Layer 2 of a small transformer language model trained on English Wikipedia (23 layers, counted from 0, width 64).
Take only the direct path to the model's output, skipping the later layers: a vector added to the residual stream pushes a token's score in proportion to its dot product with that token's output vector.

Output vectors of the tokens that the questions are about. A number n stands for (n - 500) times 0.0059.
" Municipality": 674 643 622 535 466 162 567 655 749 365 475 501 488 483 496 563 613 703 349 427 360 558 743 655 553 376 460 481 707 455 496 639 603 416 690 409 494 428 309 611 319 397 547 222 614 439 433 326 495 271 522 396 554 588 507 555 539 410 366 183 778 457 492 610
" such": 419 561 606 701 623 372 473 585 423 531 456 518 552 332 544 603 423 559 504 418 383 499 452 630 516 484 454 515 574 372 473 917 677 592 553 534 551 417 510 748 427 551 431 457 376 503 552 334 429 627 407 410 297 509 246 477 561 561 472 305 579 557 365 517
" species": 658 497 553 675 545 21 485 426 458 260 350 529 469 345 622 470 574 806 468 360 363 705 528 549 505 627 389 632 504 209 529 686 518 417 764 432 459 668 238 765 358 420 649 616 504 645 507 313 534 342 434 583 624 425 583 303 392 439 553 432 742 507 562 475
"back": 682 705 574 600 389 460 350 510 546 407 411 256 418 419 455 433 612 890 443 496 683 500 571 487 506 673 472 462 692 434 543 553 430 147 560 413 710 395 445 675 603 464 320 300 525 691 436 362 592 656 373 304 361 486 424 515 325 525 686 492 911 528 352 361
" month": 470 552 672 664 522 306 663 470 595 280 399 329 404 287 437 500 526 811 411 607 551 441 530 585 547 490 478 531 566 604 517 885 463 608 475 286 419 448 504 594 588 338 420 413 607 659 534 246 507 452 324 637 654 496 469 401 527 690 477 593 394 464 256 427
" football": 830 430 654 606 348 380 635 417 502 653 400 479 442 167 466 476 738 583 271 489 509 386 611 497 538 360 561 453 654 544 581 645 505 453 795 607 653 397 580 464 249 451 383 434 563 561 518 439 539 423 316 481 449 536 473 550 407 625 413 423 650 504 521 332
"ance": 781 401 510 583 464 418 481 517 746 726 384 83 257 569 598 701 507 597 241 526 285 375 175 724 525 501 344 695 457 439 697 744 481 577 558 435 516 448 370 607 443 617 437 512 853 529 394 415 514 434 623 356 498 538 534 392 450 598 523 477 619 525 229 447
"ness": 626 685 518 606 513 736 544 612 609 491 395 390 529 476 634 434 471 742 421 716 377 653 372 693 505 619 280 639 445 248 448 495 554 157 389 345 610 375 295 481 549 441 511 517 770 569 484 279 451 468 338 385 565 594 294 560 372 655 485 223 941 558 510 351
"rov": 749 572 495 687 566 467 872 654 545 344 416 508 613 485 429 378 528 705 670 456 249 351 215 532 541 345 456 512 557 528 382 594 619 244 707 394 553 354 292 491 504 410 512 269 674 512 449 625 360 365 437 267 435 590 667 634 426 735 839 410 731 448 315 332
"ly": 496 382 509 538 515 422 569 511 674 655 412 355 412 404 765 397 398 735 552 893 714 611 210 548 473 653 228 610 482 281 615 385 560 569 612 475 608 556 396 541 409 507 502 247 466 504 501 496 421 512 406 339 606 635 343 402 452 463 658 388 894 395 417 315
" critics": 581 412 710 710 708 389 548 652 351 499 272 651 467 121 459 538 511 429 506 392 702 435 209 408 556 531 403 477 500 342 536 797 554 548 577 312 539 682 331 717 403 388 386 749 571 671 508 215 316 536 412 633 462 457 394 271 318 947 557 301 946 515 531 449
" runs": 539 553 573 650 339 230 542 416 711 499 297 576 434 300 351 622 588 605 501 520 445 512 450 529 512 370 276 726 724 505 397 599 435 449 454 517 472 471 430 733 458 396 414 389 606 483 507 374 542 583 418 484 435 586 508 750 338 587 708 517 677 519 610 255
"where": 345 628 454 609 527 248 589 616 488 696 470 41 313 298 472 489 515 975 490 762 394 685 332 406 523 658 187 658 545 267 418 824 633 730 585 581 347 532 170 962 518 226 349 528 297 759 504 301 710 405 335 766 546 625 571 460 156 556 443 329 684 450 419 599

Output weights of attention head 1. The head adds the sum of these rows, row i times number i of z. A number n stands for (n - 500) times 0.00052.
o0: 468 444 541 666 453 513 585 509 518 740 471 553 504 479 446 416 619 433 536 425 435 570 487 616 425 482 412 506 556 572 421 173 591 446 761 497 528 663 319 441 448 560 557 478 635 496 630 303 463 441 565 359 188 455 522 642 584 455 524 511 629 305 608 568
o1: 420 439 319 432 531 463 382 665 455 384 486 620 567 558 507 585 348 547 564 513 510 323 614 358 159 555 543 490 293 344 697 632 493 597 584 259 365 575 433 521 486 518 778 721 611 471 580 423 549 739 443 412 426 534 408 608 403 322 656 505 537 743 357 550
o2: 488 559 470 298 592 564 606 509 604 324 724 511 608 622 616 478 386 672 331 557 249 502 385 464 454 356 496 461 508 406 544 506 398 609 452 556 491 87 491 640 518 697 507 561 484 384 571 158 339 622 654 341 563 831 429 551 588 491 473 604 376 800 540 396
o3: 338 589 427 386 367 488 450 179 620 489 475 604 485 629 504 789 290 507 449 286 489 391 465 607 489 371 515 425 464 789 442 570 506 377 615 493 543 634 659 425 541 502 495 587 756 521 553 366 614 549 552 435 443 492 336 430 487 270 507 564 506 482 648 751
o4: 379 341 357 493 571 603 536 690 617 573 343 274 379 434 393 471 687 470 476 314 448 474 638 669 507 379 445 682 415 692 671 510 574 301 524 617 439 548 752 533 599 479 377 425 546 612 850 329 522 306 437 625 782 368 249 515 404 432 329 675 580 387 343 537
o5: 456 763 675 672 385 351 487 270 589 438 653 695 371 250 481 575 696 558 484 552 698 548 567 394 680 549 251 594 271 573 475 390 412 490 382 326 261 613 521 689 237 574 726 513 376 432 516 239 497 606 586 466 521 548 409 485 524 341 712 430 385 483 710 686
o6: 683 541 386 470 546 544 391 475 563 417 467 516 548 492 575 528 569 431 407 380 372 174 469 630 426 496 496 582 339 460 584 410 504 500 668 517 500 691 593 516 293 600 589 507 561 623 609 513 695 682 540 662 527 473 501 380 327 340 426 496 435 475 350 564
o7: 334 562 426 417 621 547 255 423 605 429 580 367 441 455 497 434 527 334 580 646 577 416 322 698 546 428 494 649 409 396 444 419 447 552 308 557 409 649 193 588 363 588 456 494 609 604 649 653 542 476 595 415 459 772 668 556 398 502 619 283 563 668 682 408
o8: 552 526 480 558 590 554 357 476 514 526 321 513 412 432 679 429 519 246 443 526 622 512 417 600 589 674 499 553 527 319 580 500 293 454 279 628 572 578 576 468 570 513 237 552 472 582 459 479 567 531 548 534 406 246 519 169 494 726 502 565 714 531 717 361
o9: 162 560 399 558 569 374 522 676 299 632 427 658 327 321 470 851 582 378 646 541 547 613 340 525 531 515 454 745 478 445 694 393 481 687 306 569 421 507 176 493 636 624 374 354 551 353 547 599 367 661 567 512 574 249 354 348 504 720 435 455 570 482 597 588
o10: 492 699 530 558 584 478 377 519 366 349 623 348 453 501 350 685 379 303 652 522 528 200 707 547 394 461 533 672 652 744 438 537 400 486 533 463 390 531 344 543 494 527 486 436 462 340 572 649 517 695 467 593 487 461 614 626 393 387 464 626 314 486 552 431
o11: 322 428 517 695 538 582 618 514 488 312 595 325 578 516 421 476 879 346 337 398 224 613 490 645 514 426 407 500 721 557 431 589 562 549 398 437 391 494 424 642 652 395 262 591 633 729 460 524 541 333 513 443 695 492 745 648 606 339 247 436 424 544 434 459
o12: 665 500 627 433 315 431 586 350 549 397 554 632 619 547 683 271 496 451 604 755 495 558 694 290 450 575 568 382 333 635 604 415 281 579 382 753 385 372 694 304 584 570 565 505 411 479 333 315 496 539 424 302 351 602 686 529 460 673 430 204 586 568 561 457
o13: 529 498 634 495 628 547 584 585 435 499 370 606 659 578 329 257 455 456 469 283 555 466 378 600 556 658 622 463 483 556 374 734 250 492 491 562 285 436 446 307 514 864 466 634 636 304 750 415 580 264 528 513 500 616 613 424 499 494 434 522 492 410 483 517
o14: 357 653 621 450 625 613 427 283 562 453 367 643 343 344 652 475 635 257 548 436 591 474 372 419 383 728 575 430 300 574 530 190 365 431 550 303 336 576 663 584 562 547 602 342 466 449 674 695 579 489 303 565 755 474 339 567 649 453 480 586 571 463 717 650
o15: 528 666 422 319 503 496 390 753 414 276 546 471 485 668 484 366 631 685 350 487 311 638 382 741 525 309 459 470 597 241 500 621 653 333 806 508 342 631 555 508 382 481 598 621 619 602 533 504 724 403 587 405 659 378 410 421 538 597 218 374 681 419 398 416
o16: 556 509 517 265 561 667 391 723 513 364 603 690 623 685 472 614 625 438 468 500 497 364 378 699 470 580 355 560 389 430 559 448 580 279 550 504 404 523 518 458 460 557 681 300 422 505 460 369 508 370 530 387 346 364 629 480 605 582 356 469 480 590 488 667
o17: 427 395 650 480 380 778 419 652 463 623 466 543 418 449 374 486 580 502 523 475 682 398 515 512 602 336 559 523 655 349 541 349 506 304 578 417 530 613 371 420 699 451 239 440 514 647 654 487 348 686 549 478 533 390 295 765 190 455 304 584 714 668 416 591
o18: 461 517 453 602 687 482 617 434 551 573 468 535 355 576 491 516 626 790 499 473 522 759 401 631 496 560 477 427 475 558 468 460 661 278 634 556 571 280 625 479 452 484 265 524 508 551 554 274 281 422 526 639 711 264 480 558 359 450 514 348 471 554 426 478
o19: 330 546 532 413 349 442 533 509 562 608 556 435 526 315 650 533 325 519 281 368 661 411 569 527 638 625 376 496 706 566 466 528 482 503 440 584 533 538 571 521 532 482 464 639 252 418 540 214 486 718 367 424 665 775 378 590 454 511 533 503 704 464 558 269
o20: 415 371 657 517 906 473 649 436 413 357 517 545 387 724 763 509 435 568 766 265 397 596 432 351 298 441 339 536 386 462 534 475 267 568 518 454 312 659 651 526 605 601 591 545 383 513 661 502 543 530 422 471 613 572 513 279 503 555 732 315 640 433 316 284
o21: 629 420 676 468 401 466 451 579 470 593 532 534 228 447 588 650 592 489 586 504 481 331 511 527 677 547 482 508 493 413 444 512 630 527 625 495 392 480 737 437 360 474 329 305 311 435 733 652 718 634 460 531 401 466 294 527 588 380 511 480 600 403 409 491
o22: 457 537 502 551 533 759 360 399 552 474 588 722 515 559 531 530 498 548 588 276 519 410 742 447 625 683 194 373 489 431 685 476 549 311 673 422 380 463 611 559 373 561 352 702 265 538 214 454 516 491 597 280 454 456 435 574 567 469 575 473 654 513 537 492
o23: 566 416 266 283 578 602 358 483 424 414 426 416 524 600 352 282 607 572 358 416 456 524 591 451 311 386 815 549 475 517 409 317 327 599 553 563 434 675 644 503 310 917 525 653 754 686 562 548 439 738 340 499 344 564 433 312 445 615 464 527 520 702 454 524
o24: 387 428 532 492 753 526 705 478 547 436 257 616 730 511 667 782 428 429 591 453 403 552 453 639 492 611 665 523 554 523 593 553 703 588 543 339 341 511 251 403 405 744 535 116 657 557 328 507 407 623 520 443 454 308 560 537 507 294 334 291 239 486 374 668
o25: 511 384 418 569 601 306 397 437 598 634 483 613 722 467 318 720 580 444 509 438 479 615 706 465 639 314 585 402 455 505 329 396 380 607 655 593 424 715 364 560 462 485 442 340 479 289 458 755 430 406 285 439 739 414 529 655 629 357 447 547 429 417 703 534
o26: 497 726 380 455 689 280 377 419 570 562 370 492 575 458 578 527 289 442 687 575 472 302 307 251 343 493 548 609 443 473 775 582 558 133 546 417 270 582 561 647 656 473 480 439 625 455 577 626 539 656 291 719 575 629 528 548 593 402 522 645 611 216 585 311
o27: 537 432 601 652 405 408 499 365 466 443 549 400 308 726 365 404 479 462 466 496 685 560 458 342 481 227 400 461 649 406 501 405 459 527 498 622 705 227 860 399 571 467 426 409 671 434 478 533 860 511 545 380 534 606 806 554 485 750 330 404 363 588 508 579
o28: 519 579 627 582 474 581 712 551 587 500 581 506 484 563 534 549 657 378 508 621 654 596 147 597 491 570 561 639 25 286 562 612 264 691 548 487 571 430 543 522 486 572 406 461 427 138 501 216 350 564 432 331 394 476 522 608 604 610 538 515 505 470 495 468
o29: 452 471 711 483 427 547 639 443 372 467 440 365 536 541 262 541 556 521 653 524 454 582 449 435 407 357 481 562 579 195 342 292 500 670 463 679 384 617 485 526 408 464 476 542 473 386 464 454 860 456 579 354 800 578 488 345 253 522 706 672 415 834 352 423
o30: 492 479 409 441 620 539 494 372 483 362 642 457 491 343 439 434 291 407 393 365 501 422 679 512 437 504 594 529 540 509 491 629 504 482 621 508 463 691 385 405 418 810 748 585 311 572 600 401 517 528 331 449 572 697 418 545 667 481 427 520 334 607 704 574
o31: 352 573 482 522 504 414 495 714 567 472 620 250 323 529 295 420 669 520 719 454 686 524 475 521 400 635 300 408 686 545 436 512 597 559 427 379 661 563 770 324 498 459 529 533 487 457 414 291 543 654 377 666 507 517 743 571 398 425 449 347 569 453 531 398

Each question shows a token from some text and the vector z that the head gathered there. A number n stands for (n - 500) times 0.0039.

"men": 529 760 644 524 420 612 504 509 408 534 581 448 596 437 490 428 511 392 434 514 534 436 499 449 572 466 600 381 521 434 571 499
Which three tokens does it push up most, strongest first? " such", " species", "ly"

"m": 249 605 672 604 456 444 409 412 360 279 485 433 721 499 439 483 415 333 533 548 740 429 438 541 351 439 513 772 379 498 528 585
Which of these tokens does it push up most? " month"

"ra": 344 599 586 313 362 749 452 642 421 475 489 519 561 405 739 432 370 237 423 496 741 580 342 525 439 534 423 579 594 650 538 513
Pushed down most: "back"

" not": 405 624 660 513 478 504 515 454 472 457 634 446 686 445 433 482 556 497 394 675 422 448 436 464 439 395 406 674 499 519 543 699
Which two tokens does it push up most, strongest first? "back", " month"

" |": 444 578 475 463 326 749 457 640 494 413 563 345 651 448 653 358 338 402 407 660 534 556 540 465 201 536 636 567 408 575 597 597
Which two tokens does it push up most, strongest first? " runs", "ly"

"ó": 183 631 661 596 475 399 367 380 382 248 476 394 783 561 456 480 419 336 524 569 843 466 363 507 323 337 512 857 400 506 509 655
Which three tokens does it push up most, strongest first? " month", "back", "rov"

"ast": 293 431 484 387 228 595 380 402 457 487 604 368 792 342 753 243 513 276 431 428 586 546 689 406 642 400 648 397 650 444 588 419
Pushed down most: "ance"

" It": 383 547 675 507 544 580 579 539 620 500 519 518 552 331 508 386 318 450 383 522 377 458 406 409 365 371 566 602 511 390 445 472
Which of these tokens does it push up most? " runs"

",": 425 765 585 534 419 504 622 626 647 631 408 517 713 605 486 500 507 465 398 506 582 431 535 543 662 297 584 394 611 546 436 483
Which of these tokens does it push up most? " critics"

" 6": 469 542 702 581 463 520 462 429 420 373 548 448 600 358 443 567 569 476 517 476 434 440 502 511 506 465 475 616 381 507 578 478
Pushed down most: " critics"

" Bel": 412 620 708 583 408 297 377 410 365 103 461 354 705 633 346 467 443 306 449 473 740 506 500 492 348 431 541 826 308 424 484 534
Which of these tokens does it push up most? "rov"

" aut": 327 811 651 537 412 332 611 528 632 526 433 513 623 573 336 587 482 435 418 535 614 429 507 567 608 247 521 430 543 537 476 592
Which two tokens does it push up most, strongest first? "ance", "ness"

"al": 446 682 571 526 421 552 537 626 467 539 539 525 550 413 431 461 418 284 446 475 549 413 484 493 618 570 433 323 440 492 589 398
Pushed down most: "back"

"uba": 285 590 695 600 421 450 424 410 271 283 491 471 685 404 365 493 369 313 547 490 638 372 499 592 406 586 546 714 303 500 520 506
Pushed down most: " critics"